Layer 4 of a small transformer language model trained on English Wikipedia (9 layers, counted from 0, width 64). Numbers have three digits each and are written without spaces.
A neuron adds its activation times its output weights to the MLP's output. To switch it off is to set its activation to zero at one token and run the rest of the model.

Output weights of the MLP neurons that the questions are about. A number n stands for (n - 500) times 0.00082.
n10: 504583501531391453469480444706487402473572243397581471555437606408274402573596387211438673436221232346540439283590299480527749505458527712492605377512452423618312452419305326508596563504639563
n26: 426593444350576548506450326576484427520472621293408627644355720431671534435282281516451610226528235627461367550320583630412335415298371340649517561590450342514501557451615537533641588600396617
n27: 446643174463439429430502656576396616471420741334566535379861533606726482489610575434650530662525659307380469744396413307390565467455417452380413445392508396568644576533487646293614554505563582
n29: 511510401530545666579356412445751320427448550387548514615385561449298589468445499595518554547734429451358301732468534704375317467330494499322404359412766567704296565568476414460474463474590454
n36: 456451736436540396552228377593442612298629520556324712501608517667379640284526451499616499488519737442523743534691743585646334580437526725598282437263390369509401689570773477661455563390433803
n92: 385472448227717625633522499435723581612541421351516654706692955554491624341452548486289677458428458517421635560620445580456545448346410662392331475704585198557786421497582479490522590500688650
n96: 585328488501504502487500426433477363263522462636659597391391536494518529594449626484390439702602554524601512612449782674457025529612236514594625505170402427717438601463445338545486653351591823
n97: 504500508554512735594675450441721239439522437489447441531170414251519494511535457562483542478623430680718567497482494437376359678297534470574284558521629647381513835684425664618580497690713607
n109: 656603616427482517655709435524506282484619393593216484258342396411527268466452659385610643324401429445470468476691517584564524510538520908499396557703370651553607548492569683517497569570704315
n128: 537414614491650697593216490588560290656475618473478543496590590416708718639309470306386474299329679590641635337472444564544457607485600737411548745361489406631497776621394529499263262720592469
n132: 392493640310421337675459341691312366343315527417232474575515616582710509168593389365378568444559491519408649541407464491435641358710354668598502467128453309420420619876496378503473571520372585
n135: 581493508325727589409376569433481662628284481474557479314541472477279331510549422576285325548305428608470561623629508461464449534358431191399585511299521414450390374497610529435402605455582559
n145: 444608591212406566840491452473616552434545428492500605552529196696532589667459480530228483488766311800439579395482530604379479490526369913395351496709628417424698736700471595619463481500383534
n147: 559582436568527237404620581535461447635254529588618387551480634628592520710439472366654440485491421516337522615657663208718665151668603625574473431749471551395689426525359347362609571393579534
n152: 347498467466372631548345317420584720596444364551520454570388508775566399587552500590681521545466537430531480571509576668320550314625390290241521412239382478421377626483399420608511319549766265
n169: 766544422602381512232474324583585688365689460753384271345321768528514389529390448484312534509608295499613533580484390413448458454592558265582357442477418494380480691757504423431522432526563551

Each question names a token from some text and the token that comes next. It shows the activations a of the neurons there, in the order above. A number n stands for (n - 500) times 0.0025.

Then comes g, the gradient of the next token's log-probability with respect to the MLP's output, scaled to length 1. A neuron's effect is roughly proportional to its activation times (output weights . g). A number n stands for (n - 500) times 0.00093.

"st", then " N"
a: 445508418486407507465562460555486536581545400505
g: 691418698456588454714613593430402407495536456627312508662553521405398246454733548505607450533529623488633529519498208451538505614543124420432180301426387559531313461487413516889635451544460733
Which neuron, switched off, lowers the next token's probability most? n97

":", then "00"
a: 422476560460506491409487556494502507469552434497
g: 475381393666530569728494354465438530216515287280553434299608558603511706383692694450522722648627542515373535522696486645326484438388299532504389203262532420456347371636569602456426406428167594
Which neuron, switched off, lowers the next token's probability most? n27

"enc", then "om"
a: 589493526485495405512479508460491503502519479516
g: 601293202534308425569515625486342317631616346523357366451333668609397518645303595574552513281572467494730116550404567622437577846493481607483581466625543481713594492558614289400438462313628435
Which neuron, switched off, lowers the next token's probability most? n10

" un", then "an"
a: 553508368353480492519527507670499467523493439526
g: 544652424712659450417427545318706480585522374559596740502442514579516379347577743509681587510741799529473736198639472337379416386514238599300623700539284567418369455635534352347388444512535555
Which neuron, switched off, lowers the next token's probability most? n128

" as", then " "
a: 465517479466522570486451445500487624503512495470
g: 489392353749607659500857454406388562370443250426614557788273497545540616309450527698448424706409590689325485754511498552627428467618515517293523380559569327617621492267453599599423562318723441
Which neuron, switched off, lowers the next token's probability most? n92

" N", then "orth"
a: 536471472498504482551505568504533217527518499501
g: 607329477608172561540557499533393703398413402509391426614374340476488489621519583324446375519440293550276250623414312323175536645779415371557549800620452486521528562599326506722585499554298650
Which neuron, switched off, raises the next token's probability most? n109

"==", then " Com"
a: 433436423499457477523501504518501483515490398498
g: 363442792413486573447342662858645402789546612586498627701189294648529422316512495492459305448648438404410499627527353577519164402348569321526573596665631576433416504440584615578387594432549403
Which neuron, switched off, lowers the next token's probability most? n27

" of", then " his"
a: 541475507524499268493414538533516421490555533591
g: 626440294714511315584351474483548663653621630640584320507374641607408505767427623528546625423586379342478466500607742602343523355463399566519326381652783521815446493654274364450397499699708305
Which neuron, switched off, lowers the next token's probability most? n169

" ", then "7"
a: 484481483467423520519481480508497491357536489488
g: 522479177474457549608528326678742452452206499575722391637481415441470480531542484260596548385613695823459431633595578374301445421296360458328541556423349470281223487335378405423687657478592462
Which neuron, switched off, lowers the next token's probability most? n36

" ", then "6"
a: 482487482472427513523480474507499490361536496491
g: 567451092602275551511478486523546527600198543487768431447410469396562578608372646402323462388556702645573380709676360298416380493328346404477614415453255373286300563390519377476770520527549473
Which neuron, switched off, lowers the next token's probability most? n145

",", then " S"
a: 441520421526480369500485493478514517483415514499
g: 577448828417692612526632520597611645590532608697389623503402428563441478477531546375442381660726576415291419738466516644538278481690575523283425668635467655720498610737457397526803668453628233
Which neuron, switched off, lowers the next token's probability most? n10

"im", then "ous"
a: 511494543505519513526436594553521493587499494565
g: 791507557487539805630656670675506566670311549716509466479310476397447409595261583785624734614558510454630456532483379592717295638644365465516398612740448394603721416588582451567304514575682487
Which neuron, switched off, lowers the next token's probability most? n109

"1", then ".\n\n"
a: 503459542459469526632478452454560500482512317504
g: 670386729380503345618496490634554398665525531297270475392378377275693568333396540593313387440628693646242486626615605501360593345441434510471530520670380341565652587356636254548670441574489863
Which neuron, switched off, lowers the next token's probability most? n152

"ional", then " de"
a: 505496492498465461537453502359497512484479495500
g: 375348448739498484430668512719661701588363571479500159511678488670335403497405580384788196586617326403435536513258363386565430499248564450498672435482506383574686544574563336487439576378428758
Which neuron, switched off, lowers the next token's probability most? n128

" ", then "24"
a: 475501491456430516527482490497507497362528497488
g: 435534220551549672553511302697616507591346493559722364729523471641506614642676550361605523383783787739613361729572446400425477497442321437381610473358231606298471471411447572474587778556591513
Which neuron, switched off, lowers the next token's probability most? n36

"a", then " rel"
a: 510464492496477507491503501520456497521788500502
g: 674388633361436492373570536322387714627617855547263145465533484604359374378634421433492396374288551566448543216595556525527467246406463437457511526511620496469658641773633426671490312606560672
Which neuron, switched off, lowers the next token's probability most? n147

"es", then "ul"
a: 491490346471492467485498534466458510512505539486
g: 497537423389535493740365642390301677694648381413343692633562504501741587508713466705392345636542697446500503833614679217527569460721612489423601453494513376653504492708526224561587309483407536
Which neuron, switched off, raises the next token's probability most? n27

" pro", then "cess"
a: 529499485414576520432574518546542481496466495597
g: 400404405425629757682656548315449502087640612708498521376270695447477544526671436521447543302382598307508451394615364671571530510471509433691320598657537463557650641608588563413460277640764307
Which two neurons, each switched off alone, lower its probability most, in order? n97, n169

"ts", then " s"
a: 503503501496496481453390537566493500637500497483
g: 563425891647409563447346486669583380575386716525722555495672490608558544439664536633467370413437289408674357632413368623730504230455452452421541852460494405367281554683689526613540295527448568
Which two neurons, each switched off alone, lower its probability most, in order? n128, n97

" D", then "F"
a: 547508501510517519495519517510517395453573508489
g: 345708167362518692581838359488406362515529733464586409448721530452400390437613359488364524443508461612479513316429405518441789715600344409327584164576613453480611395614424455623575691444675501
Which neuron, switched off, lowers the next token's probability most? n10

"O", then "-"
a: 455494489421541364475436503655585468536555548479
g: 825682587554422230316249313609398672507440341558620420412469496534622532630540599483675407435431298398440301304755536647666545464550700482619583532552585395292274612473748670496448533379665590
Which neuron, switched off, lowers the next token's probability most? n92

" ", then "23"
a: 481490494456432520524488491501507497366534497488
g: 353404270622492662588558363718545443698339408625716391708598442552564646536723489349655594442694918678576311644487516379421540627497341421412581464328222497354583443411442578509467694532594402
Which two neurons, each switched off alone, lower its probability most, in order? n145, n36

"-", then " W"
a: 502443492478472500501509485586739501566490418501
g: 619282791501587692626389380465435625353844667591477412514397520483786573544698616454471372433460351532373693305542346234450327406537420507488464438457468632244500377666385527334259511521350353
Which two neurons, each switched off alone, lower its probability most, in order? n132, n128

"i", then "as"
a: 471501496480524495450504512507530501475655514486
g: 451367338555487196673437447503545591441592345659529299353486603767729417547467387377232531651540516575396431390537370625495277276532503545672633623550466250524624565729452452503863717632488535
Which two neurons, each switched off alone, lower its probability most, in order? n147, n132

"|---|---", then "|\n"
a: 536465503497310406531445502506497687436384526503
g: 579599553325508459432499671338514559706777669427331452335913546471398518276522320334679610315585688546443414576433508256628348590509664403874440431509674564320539464504538439438366503442508513
Which neuron, switched off, lowers the next token's probability most? n145

"arl", then "ot"
a: 495482474507526473636417484526459458553504514544
g: 139281358424709585673397708620378536218535433598446623595459445341387353527322767501400496520459664436672545412477349622469510637302212528324673550424352595670480421433462563596492286395605603
Which neuron, switched off, lowers the next token's probability most? n96

" D", then ";"
a: 565512500511518534504528513505513458446572506494
g: 418665419458550781584355675705640490557314408296518380292648311467400790683397302396300662476476504383492645559575583592485552623263326335450473588705605583544761344385601411659552631503639508
Which neuron, switched off, lowers the next token's probability most? n92

" R", then "og"
a: 519628498501504509524438574515493361481542476481
g: 562486363751318521416219435525532477662584397391335677578237408563538595552616603530410609578756617509386407630517552512378360596731761411831282528452652232554562620375577349506548404612428684
Which two neurons, each switched off alone, lower its probability most, in order? n135, n26

"o", then "ct"
a: 515505504514523495455496463481486498471516504551
g: 559663634435480656549667333393351584613372559817282542447518521791388537477590570215364573330410467345458631658369311625693447586393488515658495543458645496394382500582511622553546251703864587
Which neuron, switched off, raises the next token's probability most? n109